Layer 2 of a small transformer language model trained on English Wikipedia (14 layers, counted from 0, width 128).
A neuron's activation on a vector x is GELU(gate . x) times (in . x), where the dot is the dot product.

Input weights of the MLP neurons that the questions are about. A number n stands for (n - 500) times 0.00094.
n17 gate: 613 633 756 472 400 414 512 245 668 719 469 610 327 384 666 661 588 548 488 735 231 588 496 435 338 414 356 582 534 328 399 137 680 274 444 431 683 464 346 463 520 516 464 561 305 360 643 598 638 297 399 334 496 406 581 557 500 347 616 512 629 404 512 477 355 622 456 420 410 611 418 399 312 500 560 700 743 456 545 341 594 374 512 794 288 358 447 360 586 366 433 556 694 724 527 565 312 377 520 409 316 357 568 787 388 556 484 398 572 406 336 303 581 398 472 393 411 696 696 420 408 634 557 425 551 651 468 738
n81 gate: 400 312 321 647 400 549 627 266 612 372 465 893 651 640 279 336 318 159 622 389 536 591 532 630 383 383 313 574 428 642 576 569 309 462 424 564 435 632 524 417 500 532 417 436 278 619 251 407 471 409 376 516 440 255 625 387 496 512 242 288 604 504 295 450 460 557 484 520 598 516 726 415 512 379 408 500 421 283 581 389 634 443 578 508 273 614 597 667 370 390 516 424 299 477 488 330 565 357 412 809 608 662 588 484 436 568 480 547 724 488 285 410 468 469 277 425 560 716 428 635 520 390 605 512 373 769 425 354
n92 gate: 428 924 428 579 600 460 711 448 373 512 445 512 194 727 713 592 619 416 528 654 338 349 584 390 568 582 329 484 357 634 508 618 249 692 384 765 585 504 449 508 570 441 484 833 326 318 480 561 642 429 500 728 464 537 447 568 440 367 318 415 268 401 453 639 384 524 745 456 563 508 714 500 583 127 428 581 484 579 545 591 719 552 602 457 257 504 520 603 561 394 787 607 500 523 692 395 480 516 540 540 572 276 424 461 774 640 460 488 588 630 552 367 528 418 480 284 480 476 551 350 552 366 423 398 428 354 409 602
n138 gate: 459 696 629 607 489 418 297 649 408 482 279 738 421 522 471 563 757 637 421 537 459 573 607 560 466 294 504 647 710 586 556 361 721 330 626 552 582 507 107 603 659 748 456 559 504 537 690 373 612 735 574 420 559 741 612 351 567 449 375 650 526 651 442 500 389 519 617 496 431 369 565 567 507 585 478 474 449 445 605 548 481 519 572 398 437 376 444 496 568 409 809 434 411 482 454 694 632 368 368 467 312 369 342 558 338 415 316 525 611 357 279 511 437 475 343 805 481 515 480 646 404 466 515 551 621 489 416 456
n146 gate: 642 386 149 331 439 759 351 476 726 571 817 453 782 649 584 269 299 508 414 568 475 323 738 306 459 468 536 645 658 339 232 763 391 538 695 622 525 675 687 496 476 720 605 508 392 275 612 479 416 596 480 508 294 653 492 508 549 702 556 352 476 218 512 355 443 418 288 565 445 664 247 533 424 406 415 484 436 552 475 660 438 492 310 512 464 464 492 552 438 377 691 492 496 777 660 565 492 668 532 668 383 376 443 540 500 387 508 436 512 311 375 484 533 567 516 325 484 471 539 640 464 660 525 674 457 416 504 799
n148 gate: 446 607 451 459 566 341 508 832 656 620 589 367 559 685 362 591 173 454 567 476 316 353 438 433 616 528 631 572 214 487 479 504 627 173 314 517 742 388 585 628 213 471 627 517 374 467 695 508 470 750 574 447 504 651 554 508 368 548 398 428 541 566 488 524 702 713 496 422 427 516 379 272 480 417 430 744 386 533 542 712 324 433 318 635 566 541 729 615 232 484 553 697 674 593 575 442 701 525 250 276 389 504 599 355 324 533 246 387 372 513 557 407 671 448 705 338 384 357 767 422 615 483 333 552 779 451 365 630
n170 gate: 587 464 720 759 386 528 661 671 398 500 384 385 339 461 407 500 277 524 340 481 424 594 704 492 504 400 610 198 517 716 393 408 359 430 603 306 420 642 539 492 346 469 660 567 465 621 554 316 648 433 287 488 520 271 676 401 342 454 191 568 417 504 508 511 468 353 512 319 515 243 550 627 371 464 484 203 406 492 156 453 516 373 295 309 641 547 647 563 472 651 318 571 607 454 553 671 436 418 500 321 339 453 461 342 477 397 402 624 614 452 453 186 417 411 464 376 567 484 396 449 331 520 599 473 425 438 855 601
n188 gate: 457 403 446 500 538 437 481 792 658 718 662 474 638 812 549 658 439 616 672 450 347 577 592 606 344 331 781 545 175 296 566 516 469 649 434 361 395 353 561 580 322 519 446 752 492 404 607 359 717 320 570 549 523 358 168 714 380 428 596 440 670 492 599 455 373 184 569 512 515 538 538 535 634 725 531 571 496 397 508 618 469 500 432 626 592 405 683 400 355 485 675 738 632 636 574 422 480 542 519 576 508 530 677 515 692 473 350 462 546 410 592 523 710 500 477 382 620 453 525 473 535 402 406 462 406 370 343 808
n274 gate: 519 454 523 428 561 516 534 376 485 765 297 399 355 511 662 477 576 600 663 602 822 542 301 422 415 425 553 373 714 543 596 508 672 612 438 281 438 462 255 742 365 515 363 419 489 595 663 376 696 451 608 545 561 551 647 384 473 564 572 607 446 710 492 593 638 639 663 557 327 428 605 199 409 357 535 153 508 534 407 519 430 601 523 492 603 447 531 241 675 515 432 416 404 403 415 566 399 416 344 481 466 681 508 732 203 508 393 598 546 395 279 428 384 391 411 613 396 668 183 432 569 461 597 575 261 561 363 504
n17 in: 637 539 547 446 558 290 488 484 555 462 435 454 520 395 589 657 461 853 444 593 330 578 329 548 339 477 449 417 405 345 394 123 597 223 453 386 931 614 408 626 236 539 558 610 581 337 504 508 598 434 410 523 788 353 702 307 582 332 923 387 606 465 512 576 414 595 701 422 381 573 530 437 632 465 469 588 461 411 377 639 492 524 519 527 484 616 492 325 786 465 442 547 681 500 639 670 416 395 379 457 336 523 387 439 387 664 512 370 371 532 333 416 480 527 369 465 645 496 587 515 375 528 528 485 698 740 392 558
n81 in: 346 453 598 504 303 712 528 679 598 381 353 554 407 433 566 330 598 472 472 336 580 590 264 363 532 673 469 404 405 516 595 636 653 545 599 548 412 433 574 610 604 352 614 401 551 379 531 364 373 371 468 384 583 818 572 655 674 469 527 519 278 351 737 718 350 596 648 626 658 578 611 460 551 563 788 339 390 313 428 234 460 472 481 313 622 438 464 500 752 574 368 56 496 330 401 675 637 258 492 469 480 473 528 635 410 464 382 662 350 596 410 558 504 357 324 624 290 548 375 609 697 368 428 427 537 520 426 309
n92 in: 712 496 706 339 447 405 605 312 617 524 520 603 388 589 816 423 701 606 615 428 533 589 460 521 430 401 549 555 598 645 414 545 553 691 394 602 303 549 640 538 448 552 625 651 275 306 480 590 297 524 569 532 488 483 553 320 345 393 798 633 476 407 388 653 402 689 729 472 262 500 670 299 730 149 740 545 919 556 459 452 219 648 715 508 585 584 545 548 418 360 528 544 390 421 441 381 554 508 512 604 403 468 484 492 605 776 557 667 411 496 508 249 406 464 270 572 496 657 504 303 504 438 726 281 547 516 411 468
n138 in: 397 478 405 537 405 437 485 544 368 339 622 418 681 331 587 485 318 585 593 664 426 460 500 455 618 547 489 764 531 309 515 608 489 542 470 677 277 323 561 340 381 431 533 359 715 577 301 634 443 536 463 363 342 373 560 437 563 270 671 621 482 207 475 585 331 403 580 643 536 435 475 515 591 589 680 552 482 685 493 726 418 415 633 485 474 605 496 631 604 554 489 661 578 399 447 118 358 529 650 562 665 714 331 407 493 511 694 417 324 515 368 536 574 665 641 381 633 421 539 391 673 448 474 381 349 281 576 536
n146 in: 533 618 484 569 387 554 354 467 609 619 548 532 205 362 716 683 194 643 665 476 541 468 484 384 398 627 593 638 504 372 431 364 524 517 520 418 512 292 548 327 333 697 742 610 279 383 640 504 636 609 284 340 346 500 397 795 573 409 593 665 263 318 528 457 390 545 206 703 556 681 278 398 439 365 419 583 387 540 582 637 595 479 209 564 536 556 578 641 653 544 580 585 769 707 613 746 500 657 480 520 565 428 541 719 593 402 597 663 577 525 439 456 594 254 829 508 537 339 750 536 557 430 377 556 427 383 633 504
n148 in: 491 314 403 628 354 500 403 451 655 276 266 586 523 451 417 340 469 473 419 623 666 755 637 71 567 500 275 255 593 491 571 374 288 565 286 638 289 424 526 472 457 561 496 527 741 733 334 307 214 333 482 461 381 26 419 281 331 435 601 620 491 526 583 414 611 254 539 518 539 531 595 531 667 473 602 301 390 399 590 228 563 607 587 491 398 247 107 394 648 587 256 504 518 418 602 527 360 526 518 456 597 343 337 435 430 513 685 687 597 518 474 295 643 517 446 356 656 635 199 382 496 302 692 322 472 456 540 207
n170 in: 567 465 516 752 360 651 348 567 465 527 538 622 464 492 369 543 237 641 611 407 409 554 551 675 567 435 352 690 644 504 292 381 484 602 571 625 472 606 596 646 603 477 570 300 481 694 546 615 492 473 449 473 403 472 397 760 335 359 291 530 473 426 481 731 531 607 384 594 481 670 690 657 566 300 430 452 283 473 567 365 572 764 450 658 449 565 512 597 365 854 761 477 594 588 646 476 424 519 527 311 453 565 321 320 651 441 496 626 274 492 570 531 378 462 476 711 465 758 599 399 270 452 887 561 558 310 670 554
n188 in: 332 553 561 476 500 566 638 759 784 476 656 476 625 764 773 275 403 672 467 512 521 605 484 508 360 484 719 456 92 218 516 413 427 568 430 320 302 459 628 513 472 298 403 775 548 411 645 657 611 342 459 608 524 384 376 792 623 488 609 469 770 569 400 694 463 368 770 634 695 520 770 611 622 475 565 554 407 291 612 524 346 430 408 367 594 540 595 358 392 584 540 727 459 484 700 434 533 609 500 552 398 661 618 552 553 422 366 464 472 450 329 448 677 564 355 416 512 637 375 351 418 413 479 560 345 423 431 818
n274 in: 545 523 470 447 474 328 428 481 508 515 504 526 411 372 634 776 485 712 776 474 259 358 504 531 485 559 402 284 472 300 587 577 594 476 561 618 439 655 385 629 407 522 598 534 104 504 638 335 370 560 564 448 647 558 450 435 549 349 556 372 724 530 496 489 542 447 620 723 430 347 577 607 354 580 504 408 564 631 389 571 573 534 593 429 606 403 557 470 385 556 493 647 572 419 605 782 635 496 504 822 775 314 368 341 665 564 399 500 342 308 545 459 447 205 416 355 640 450 456 612 594 546 626 563 456 170 470 344

Each question shows a token from some text and the vector x that enters the MLP there. A number n stands for (n - 500) times 0.013.

" rest": 612 461 482 635 433 351 654 572 392 459 477 688 519 522 434 695 685 502 484 504 539 483 426 388 630 440 458 490 542 581 578 541 793 373 517 583 482 381 544 467 653 345 570 577 609 498 541 677 663 551 553 478 499 460 625 535 514 521 436 640 434 452 431 519 473 587 493 486 593 398 506 648 513 391 470 497 379 406 483 498 514 456 493 479 503 394 367 467 624 508 507 463 658 564 484 611 467 595 598 531 376 466 531 440 502 423 528 601 602 631 422 399 529 583 346 445 473 503 500 396 573 602 550 464 484 513 560 425
The three highest activations, in order: n170, n17, n274

" school": 505 630 426 410 496 505 582 677 364 654 336 661 474 459 482 527 465 533 435 577 594 704 386 658 450 465 456 467 537 434 372 540 507 581 472 634 473 430 526 513 448 501 484 543 651 459 556 578 599 471 521 501 424 562 384 536 409 383 348 720 697 619 433 588 607 535 468 432 520 487 484 487 641 604 445 556 489 507 554 506 441 475 510 420 585 403 455 491 544 466 494 687 533 432 702 338 413 499 471 497 548 411 486 510 437 469 356 469 352 499 455 437 585 478 532 402 334 602 552 545 477 584 535 559 405 368 439 477
The most active neuron and its activation: n188, at about 7.9

" Ap": 453 609 486 386 342 517 449 488 520 374 599 717 382 569 547 505 433 512 505 580 444 446 533 471 644 525 594 596 459 603 406 686 560 484 613 340 534 502 557 525 666 442 441 405 363 470 483 560 459 486 490 582 394 628 522 708 591 583 597 606 565 422 648 526 392 422 574 526 448 499 549 623 492 604 495 333 501 642 564 557 500 473 421 504 590 567 514 497 511 607 409 431 491 530 467 651 452 539 498 568 496 439 460 570 382 497 388 487 449 352 541 738 439 507 421 437 612 518 463 517 514 540 356 395 430 447 342 547
The two highest activations, in order: n146, n188

"ing": 263 463 515 579 359 491 494 634 459 560 566 591 441 371 464 478 617 467 493 523 601 715 502 340 512 529 442 482 608 574 433 434 463 499 595 625 467 441 492 375 502 736 471 583 273 555 513 691 510 640 606 452 578 325 545 405 417 553 498 563 547 573 444 508 442 534 508 484 551 522 527 450 639 602 550 449 458 533 495 308 554 476 544 454 495 428 584 523 584 280 453 403 342 534 507 373 450 495 548 425 411 503 459 505 479 452 438 619 511 514 539 552 412 569 436 442 586 482 485 500 551 677 567 538 430 409 617 483
The three highest activations, in order: n138, n81, n146

"ig": 384 414 456 559 381 401 444 484 590 530 553 483 437 483 543 273 611 479 456 543 595 720 477 472 467 598 479 451 525 348 465 620 652 645 350 574 621 534 610 527 596 482 527 486 748 537 600 563 405 443 584 562 466 406 607 528 497 465 574 544 542 717 485 532 588 530 596 535 564 470 646 555 428 429 363 552 676 439 441 526 520 622 415 599 530 528 474 437 270 419 556 542 369 554 470 507 445 566 521 399 592 459 545 591 389 627 553 522 455 524 562 504 594 352 247 440 514 356 517 460 387 633 463 464 515 528 473 573
The most active neuron and its activation: n146, at about 0.56

" released": 462 438 581 580 559 519 588 592 560 589 337 620 516 551 512 651 489 618 460 557 539 421 616 560 579 451 429 505 606 526 669 533 573 326 490 505 452 322 481 351 624 496 433 429 383 460 657 368 503 406 498 551 449 466 608 483 458 364 565 715 424 481 351 536 389 579 539 499 479 503 555 417 429 400 658 635 706 593 608 672 507 562 464 423 425 445 505 573 539 477 504 474 620 562 627 571 469 607 577 498 460 580 507 714 493 572 455 593 480 436 577 428 447 511 579 502 446 526 320 562 480 369 472 516 477 463 415 445
Which of these neurons fires most? n92

" as": 511 313 470 419 452 487 495 438 519 464 403 697 553 534 434 568 665 627 526 573 500 435 500 486 538 470 548 424 488 399 560 396 528 341 574 437 462 488 488 490 605 486 553 377 613 524 446 538 548 290 521 442 415 712 488 465 631 555 479 656 543 439 674 446 317 607 434 339 583 573 515 470 549 599 514 401 313 557 387 441 359 475 573 375 565 540 679 595 457 411 412 444 591 617 487 731 537 555 461 559 536 569 411 515 522 586 483 559 500 427 641 457 391 545 558 470 552 369 401 490 538 609 484 520 429 433 479 426
The most active neuron and its activation: n188, at about 0.33

"9": 441 478 495 566 393 482 378 437 526 495 587 381 519 623 554 335 453 547 492 597 323 464 339 379 546 610 313 553 558 321 387 547 581 318 579 522 475 490 451 516 566 598 525 532 508 540 434 541 488 503 510 489 523 548 579 549 423 564 461 525 413 560 365 492 418 593 484 603 310 559 390 462 586 310 529 469 487 447 560 434 428 439 579 563 420 522 492 433 630 498 395 440 579 526 667 628 645 449 417 434 594 517 397 589 364 539 448 401 519 530 401 462 487 436 395 504 424 596 615 565 699 663 596 587 639 520 345 518
The most active neuron and its activation: n17, at about 14

" countries": 562 331 543 516 493 488 379 609 403 526 493 663 473 574 558 560 482 416 550 556 279 606 410 464 562 400 454 511 524 455 490 498 484 545 504 490 635 486 466 588 461 375 526 414 531 566 585 491 520 493 472 491 453 465 534 409 413 369 603 728 625 478 480 351 527 477 649 492 345 446 546 495 409 312 447 587 438 494 465 553 585 501 502 537 359 464 460 633 536 486 608 521 595 612 614 652 581 461 592 404 298 451 544 690 587 555 519 526 395 496 298 505 421 484 589 467 476 611 426 458 449 578 474 487 362 671 464 529
Which of these neurons fires most? n17

" for": 487 355 504 479 478 321 434 584 508 449 435 793 651 475 377 472 562 464 489 526 477 513 488 457 468 424 429 352 510 625 581 538 520 439 508 630 529 523 466 529 412 487 394 358 528 716 523 569 568 506 449 464 501 456 538 485 523 495 530 593 523 427 413 397 550 380 442 446 576 612 586 455 604 534 537 673 305 505 387 523 411 485 497 351 503 491 476 395 540 496 329 424 564 494 449 451 490 500 426 456 384 558 388 530 490 594 422 617 482 439 450 426 641 539 422 632 677 551 586 515 575 532 498 591 661 577 547 310
The most active neuron and its activation: n81, at about 4.4

"0": 646 480 508 567 485 491 564 386 564 460 576 507 543 661 635 455 513 492 486 512 307 539 421 596 496 485 267 441 682 365 462 562 589 622 476 477 499 441 522 539 539 591 518 470 619 467 471 406 576 561 357 430 489 501 559 425 554 458 590 596 529 511 384 428 540 536 539 492 560 503 499 397 574 521 552 308 270 331 368 433 426 422 534 542 417 385 716 371 484 549 404 376 499 591 529 510 677 463 456 451 506 462 396 698 519 480 459 420 523 455 442 542 504 500 373 495 725 549 441 413 447 599 602 536 471 513 504 508
The three highest activations, in order: n17, n81, n274

" Pl": 492 582 518 570 432 464 496 449 492 397 524 733 398 460 427 510 519 467 431 442 380 426 446 450 553 518 574 503 627 576 376 515 547 362 538 362 471 440 470 510 468 409 467 500 465 572 606 480 431 540 464 389 458 480 508 582 543 510 384 540 689 514 170 661 432 489 453 534 493 462 545 386 631 523 535 539 419 486 449 584 493 426 295 545 518 631 569 481 435 526 548 687 461 455 438 569 497 514 527 521 390 422 413 522 517 623 432 532 471 659 459 332 383 603 190 509 506 649 662 405 403 620 580 467 522 382 467 354
The two highest activations, in order: n170, n17

" ex": 424 398 559 573 497 457 657 540 434 436 530 668 437 477 436 560 581 427 427 528 549 501 443 369 558 452 506 629 669 375 540 498 725 351 394 649 476 608 474 668 590 584 562 424 619 475 381 566 621 403 509 544 504 556 519 487 574 493 509 641 524 465 421 522 569 525 486 464 376 403 609 533 542 429 518 629 472 599 653 509 418 570 607 402 544 589 469 507 605 402 465 452 673 583 557 548 491 656 685 468 407 363 548 364 445 400 534 554 565 376 611 450 398 475 627 556 542 477 433 522 450 495 542 605 453 507 406 568
Which of these neurons fires most? n138

" them": 476 512 472 471 511 511 346 618 389 639 560 641 442 499 447 244 514 428 548 470 450 598 437 532 636 387 421 404 468 706 367 674 488 426 432 421 476 433 470 449 596 513 487 497 442 537 525 592 522 518 551 444 507 472 341 431 480 602 494 676 544 452 694 447 464 493 455 523 584 289 320 533 563 565 385 312 459 643 477 536 604 527 517 475 528 405 456 432 336 618 578 492 598 593 500 515 613 443 567 453 454 653 634 318 397 463 465 509 485 614 372 569 304 507 422 543 522 564 458 419 451 578 575 580 481 464 566 473
Which of these neurons fires most? n170

"for": 450 530 526 514 568 362 436 602 508 473 620 529 515 561 513 403 478 448 336 535 356 573 639 469 453 396 481 405 402 418 494 444 706 156 380 640 541 516 448 478 623 604 412 569 457 741 485 582 579 618 638 526 499 507 400 460 577 596 583 599 479 475 501 505 553 453 461 400 583 642 581 446 556 394 566 573 563 511 412 516 588 560 591 412 370 375 379 656 508 537 474 489 439 361 503 623 475 511 426 465 497 495 460 624 486 563 517 525 654 544 375 458 555 536 278 526 548 390 529 483 482 399 523 515 421 700 328 388
Which of these neurons fires most? n17

"P": 444 484 589 448 587 463 539 489 530 479 411 674 595 563 535 619 557 569 474 502 478 583 472 572 473 483 495 561 680 316 604 611 542 626 399 478 413 482 417 561 573 285 507 512 577 596 423 351 427 499 644 504 554 604 574 620 536 680 543 487 486 466 496 655 589 453 607 421 600 545 436 561 569 551 483 534 475 478 495 550 631 454 626 460 546 480 481 383 522 576 578 602 304 479 357 565 472 355 461 479 234 660 460 450 423 621 475 410 445 564 487 575 548 533 456 429 494 424 541 407 472 536 464 433 658 470 426 658
Which of these neurons fires most? n188

"8": 411 496 486 611 448 458 541 403 502 587 525 494 535 629 553 500 472 503 563 626 439 483 339 445 487 622 325 574 352 275 416 545 508 313 508 552 552 484 477 670 509 506 533 483 530 508 494 503 541 525 378 456 472 641 536 616 502 601 454 531 403 735 395 450 453 543 477 583 264 617 443 366 571 358 570 318 543 544 514 475 441 429 588 510 623 513 505 365 573 432 411 446 530 504 470 599 811 484 443 452 641 541 419 460 476 597 546 522 501 442 450 533 490 474 418 515 404 645 537 614 578 487 586 526 567 551 401 538
The three highest activations, in order: n274, n17, n81

" an": 542 483 564 460 472 553 397 498 462 492 412 662 438 516 410 394 568 517 575 555 559 503 523 454 549 527 462 517 674 437 564 515 680 455 512 477 529 461 498 483 580 480 512 300 414 520 447 468 477 465 473 501 312 673 417 405 549 419 531 671 539 454 329 542 653 658 522 461 549 468 497 598 485 455 572 464 412 481 657 434 357 537 306 427 511 588 372 547 468 407 424 441 666 588 567 526 634 451 551 480 570 369 454 251 412 296 600 539 496 379 485 639 460 517 608 573 451 555 410 618 485 539 555 586 564 407 509 441
The two highest activations, in order: n146, n17

" member": 410 490 545 509 547 538 520 395 471 609 591 627 373 540 531 554 559 570 530 545 488 371 527 523 559 523 458 442 483 522 580 585 427 630 449 449 427 573 474 389 493 373 680 388 474 455 473 378 499 380 543 552 560 624 511 539 549 531 720 746 445 578 578 631 472 549 396 433 467 402 455 452 424 414 604 569 500 498 453 438 434 551 417 350 558 582 641 456 668 409 376 444 593 353 513 390 453 456 528 445 482 442 508 539 453 565 560 529 387 430 420 496 456 443 602 393 485 415 320 492 499 568 489 625 358 471 524 487
Which of these neurons fires most? n274

" During": 646 550 499 380 411 561 415 593 532 438 418 709 451 471 410 484 512 564 537 570 608 646 460 623 495 477 632 524 359 516 328 665 600 457 546 596 602 467 588 426 566 485 477 539 422 607 540 593 607 405 518 501 569 520 508 597 550 455 505 515 546 556 370 546 366 539 418 388 473 539 584 396 459 665 478 592 536 372 438 447 557 635 511 345 536 321 652 573 662 607 524 511 640 467 400 365 544 449 514 568 494 599 467 614 397 593 430 573 493 513 502 379 523 533 325 611 548 552 570 445 445 647 537 613 530 532 415 578
The most active neuron and its activation: n17, at about 3.7

" purp": 511 455 466 492 472 424 520 496 406 569 631 575 409 538 514 352 649 400 493 632 469 478 503 501 603 607 422 564 555 432 457 369 467 460 508 483 525 611 562 511 636 540 457 516 457 542 539 714 618 380 593 283 496 415 479 599 558 481 458 724 513 596 523 509 488 391 501 491 501 445 483 509 656 385 609 621 470 513 641 602 495 564 409 482 562 419 426 459 635 679 486 463 670 618 456 617 480 489 431 472 423 476 556 362 609 524 405 543 521 551 441 557 497 613 427 467 489 641 447 531 371 597 587 523 460 609 484 462
Which of these neurons fires most? n17

"ay": 443 501 482 466 574 534 521 331 412 584 615 580 543 464 448 441 647 501 471 482 594 583 424 545 459 479 599 324 551 351 730 683 521 278 413 393 486 335 576 510 530 398 502 471 468 620 545 343 450 395 615 547 505 623 426 505 460 418 492 524 333 596 507 506 707 531 490 542 473 468 602 593 512 368 408 546 472 600 589 503 595 500 521 478 472 457 608 427 399 436 463 693 457 612 444 385 626 416 495 466 537 570 569 724 268 482 527 483 557 512 438 461 471 456 319 531 597 610 375 620 538 420 480 487 444 381 705 521
The two highest activations, in order: n274, n81

"or": 384 545 416 546 632 523 417 470 434 502 546 514 458 616 453 453 518 507 508 493 461 545 444 371 548 540 496 425 304 535 676 481 409 336 449 644 551 452 498 316 519 457 554 563 327 553 516 508 351 579 705 524 504 469 318 287 548 506 582 508 465 713 606 596 460 480 429 539 475 448 539 512 505 245 404 600 357 545 534 455 280 454 566 573 486 623 443 518 393 440 337 287 351 500 474 217 491 529 470 552 473 420 526 428 513 556 635 452 501 441 376 637 471 451 487 462 443 426 355 528 606 439 549 484 628 581 567 401
The two highest activations, in order: n148, n92

" there": 576 506 418 496 457 651 476 650 382 590 496 684 514 526 516 273 505 503 357 483 301 606 429 489 517 461 458 452 489 556 554 633 594 483 482 407 531 474 466 455 451 281 513 392 611 639 637 539 498 420 504 411 634 360 471 541 482 579 508 580 616 394 485 590 372 489 465 415 455 413 473 476 585 475 545 526 328 321 456 443 468 604 428 386 644 622 418 585 499 571 494 545 688 523 526 461 556 510 459 653 448 447 448 461 357 507 429 571 522 512 412 410 375 564 417 591 535 542 562 642 543 452 565 670 555 500 430 485
The two highest activations, in order: n170, n81

"4": 580 550 501 544 373 451 533 357 583 640 600 480 482 600 584 499 517 574 562 522 452 571 414 418 481 513 257 504 550 510 418 646 507 411 514 625 482 556 479 584 547 504 431 558 474 464 473 518 499 498 437 464 512 378 643 564 489 369 442 547 462 596 408 464 532 484 460 560 536 542 397 383 525 418 492 384 418 590 343 491 469 437 610 613 411 473 465 339 606 464 509 369 498 490 433 665 563 452 444 458 577 491 352 446 471 596 494 521 511 474 321 461 530 443 171 592 494 529 697 568 547 671 590 382 649 567 456 580
Which of these neurons fires most? n17

" is": 435 336 475 459 481 526 501 508 401 598 405 706 448 395 518 730 538 485 608 584 348 509 560 543 566 358 383 560 495 489 357 529 444 461 558 650 539 421 477 326 546 507 462 474 518 632 494 461 317 556 557 399 380 437 492 553 526 377 476 624 544 399 460 633 467 409 589 440 420 374 441 503 465 603 374 581 587 448 541 462 590 390 584 392 478 443 538 561 508 588 417 433 555 539 294 526 486 432 386 450 370 534 457 378 531 452 629 503 577 522 322 541 473 424 452 565 547 238 488 496 428 572 574 540 518 596 602 396
Which of these neurons fires most? n138

" of": 500 438 429 606 390 264 562 625 489 351 521 716 601 522 455 496 558 549 539 465 437 514 487 505 416 516 491 538 255 655 571 551 500 572 530 434 513 459 509 349 468 536 453 383 428 529 456 468 401 475 514 571 683 565 416 707 432 494 515 600 537 537 390 407 509 436 443 391 453 494 565 477 537 547 587 645 516 383 713 481 335 538 555 342 506 527 656 557 495 354 456 456 505 564 564 272 517 380 561 451 430 538 533 452 553 572 558 590 419 424 397 469 620 583 427 548 602 522 608 453 446 351 528 511 645 660 496 418
Which of these neurons fires most? n188

"ung": 487 469 396 481 524 305 671 572 505 605 567 577 551 698 462 357 517 560 472 529 440 596 525 530 427 556 671 391 534 605 376 598 470 560 518 483 568 449 515 412 571 509 500 517 424 473 454 510 462 404 482 434 402 374 630 371 493 283 472 584 571 495 654 566 613 610 603 534 400 440 400 380 535 502 444 589 606 570 412 551 434 543 626 513 603 475 561 537 486 333 533 583 387 537 573 667 561 449 526 508 445 589 363 768 546 523 421 579 519 651 399 474 602 502 378 490 415 452 424 533 485 498 510 554 401 275 538 541
The three highest activations, in order: n92, n188, n274

" Lab": 589 483 542 638 441 505 413 613 534 489 522 663 442 387 583 593 366 515 462 616 411 436 386 456 577 417 567 545 529 372 687 526 538 619 593 434 563 450 479 444 720 417 517 355 463 452 495 488 648 476 568 488 383 582 497 570 488 463 557 578 455 450 464 447 395 471 449 621 374 446 484 490 502 594 520 550 225 378 381 636 427 522 411 456 543 446 528 546 541 594 583 311 480 374 608 684 464 526 471 508 351 448 498 599 484 583 458 510 472 486 515 448 418 693 446 413 751 582 443 414 437 549 404 658 351 519 493 537
Which of these neurons fires most? n146

".": 545 374 478 508 455 490 477 500 514 515 460 809 431 552 510 409 504 535 507 573 481 483 441 425 504 594 452 453 664 466 483 466 493 268 450 384 467 510 549 456 524 512 484 554 468 563 457 586 320 556 552 525 491 310 453 483 445 732 411 544 642 346 435 484 584 649 437 360 345 581 455 488 531 389 421 496 558 452 543 362 441 514 540 604 457 428 607 465 462 527 509 350 448 551 484 379 529 602 541 575 449 707 413 487 497 529 565 469 355 550 605 524 479 468 340 531 446 655 690 458 521 579 565 604 697 368 378 437
Which of these neurons fires most? n148

" own": 373 552 580 515 572 574 513 618 488 476 354 603 480 446 500 492 431 442 466 544 505 474 368 580 563 505 420 484 393 392 477 524 373 517 517 474 479 449 435 584 616 573 513 520 599 641 563 478 359 582 441 547 383 442 668 448 500 600 422 672 524 553 542 390 592 572 482 439 425 512 518 513 444 595 600 496 648 668 610 635 545 516 518 393 549 416 535 605 434 518 390 506 716 591 504 606 586 524 574 449 494 428 534 484 476 475 611 621 457 534 357 394 711 608 356 510 328 723 404 536 554 482 526 573 490 440 420 340
Which of these neurons fires most? n148

" mother": 571 644 572 322 530 541 486 420 428 575 504 701 487 532 520 389 730 404 373 482 655 586 511 602 516 489 465 426 430 525 417 601 544 670 546 616 516 430 452 551 431 399 522 414 579 464 342 473 462 491 482 542 520 415 537 677 554 452 502 709 559 465 393 525 449 566 475 494 508 405 385 498 494 595 392 421 631 575 553 490 565 541 397 411 559 346 454 521 302 584 425 571 570 528 526 428 393 411 504 514 545 482 474 540 410 608 488 503 385 380 480 512 610 497 508 491 356 454 356 577 418 493 577 559 397 613 580 562
Which of these neurons fires most? n146

" tre": 617 568 353 524 417 487 560 461 503 545 487 677 518 459 470 433 570 529 520 460 525 588 583 412 592 449 450 577 576 652 455 668 579 376 521 555 518 606 540 537 386 612 467 511 523 553 536 751 550 552 457 415 424 340 393 570 470 581 416 730 381 528 537 593 491 438 461 622 549 489 480 598 527 447 438 402 450 617 413 573 539 437 417 439 491 578 412 557 583 535 397 616 545 635 518 586 589 652 525 506 366 486 477 427 464 413 528 674 438 547 489 433 626 430 380 381 408 550 631 477 446 637 556 552 435 534 478 563
The most active neuron and its activation: n146, at about 11

" Count": 466 448 566 443 510 518 470 528 559 550 422 648 454 543 544 777 626 478 505 545 525 515 438 362 447 577 559 475 469 537 444 779 432 480 591 535 432 526 388 408 509 396 650 557 545 551 347 563 490 500 373 546 474 602 495 504 504 596 578 645 522 402 606 488 378 525 524 523 543 562 442 503 413 509 493 343 570 621 522 578 455 652 490 379 510 443 442 675 409 460 573 381 527 441 523 547 336 426 600 641 588 494 401 693 559 455 616 588 395 419 513 384 583 525 389 446 395 571 415 460 489 400 623 401 348 505 528 566
Which of these neurons fires most? n92

"f": 447 394 438 483 565 430 492 528 434 395 433 474 533 411 520 421 524 390 476 455 587 548 487 417 527 504 401 480 589 586 276 505 544 473 331 613 732 359 618 472 522 385 537 510 408 622 487 374 525 706 552 501 567 357 449 457 497 501 372 511 516 577 514 468 747 444 583 424 615 618 462 539 558 564 543 545 471 503 304 471 428 502 470 617 384 483 573 517 548 486 579 512 329 507 430 504 485 573 390 577 411 484 433 335 546 587 642 562 408 508 342 466 623 524 405 463 560 506 495 497 533 364 403 481 584 420 367 538
Which of these neurons fires most? n148

" aud": 496 518 458 364 528 652 610 693 444 471 519 582 585 493 453 406 489 518 385 524 639 694 400 510 491 514 447 589 653 486 375 566 761 598 381 545 516 499 546 532 609 446 526 433 652 400 354 588 532 426 655 470 488 484 418 546 480 650 416 673 515 516 297 508 479 560 513 593 536 465 469 522 474 445 537 486 581 411 601 544 540 313 392 422 539 507 366 471 402 546 658 398 624 538 586 622 526 512 527 430 409 475 577 514 473 542 505 583 438 421 606 487 583 480 671 441 583 476 360 425 378 505 403 523 533 401 435 456
The two highest activations, in order: n274, n17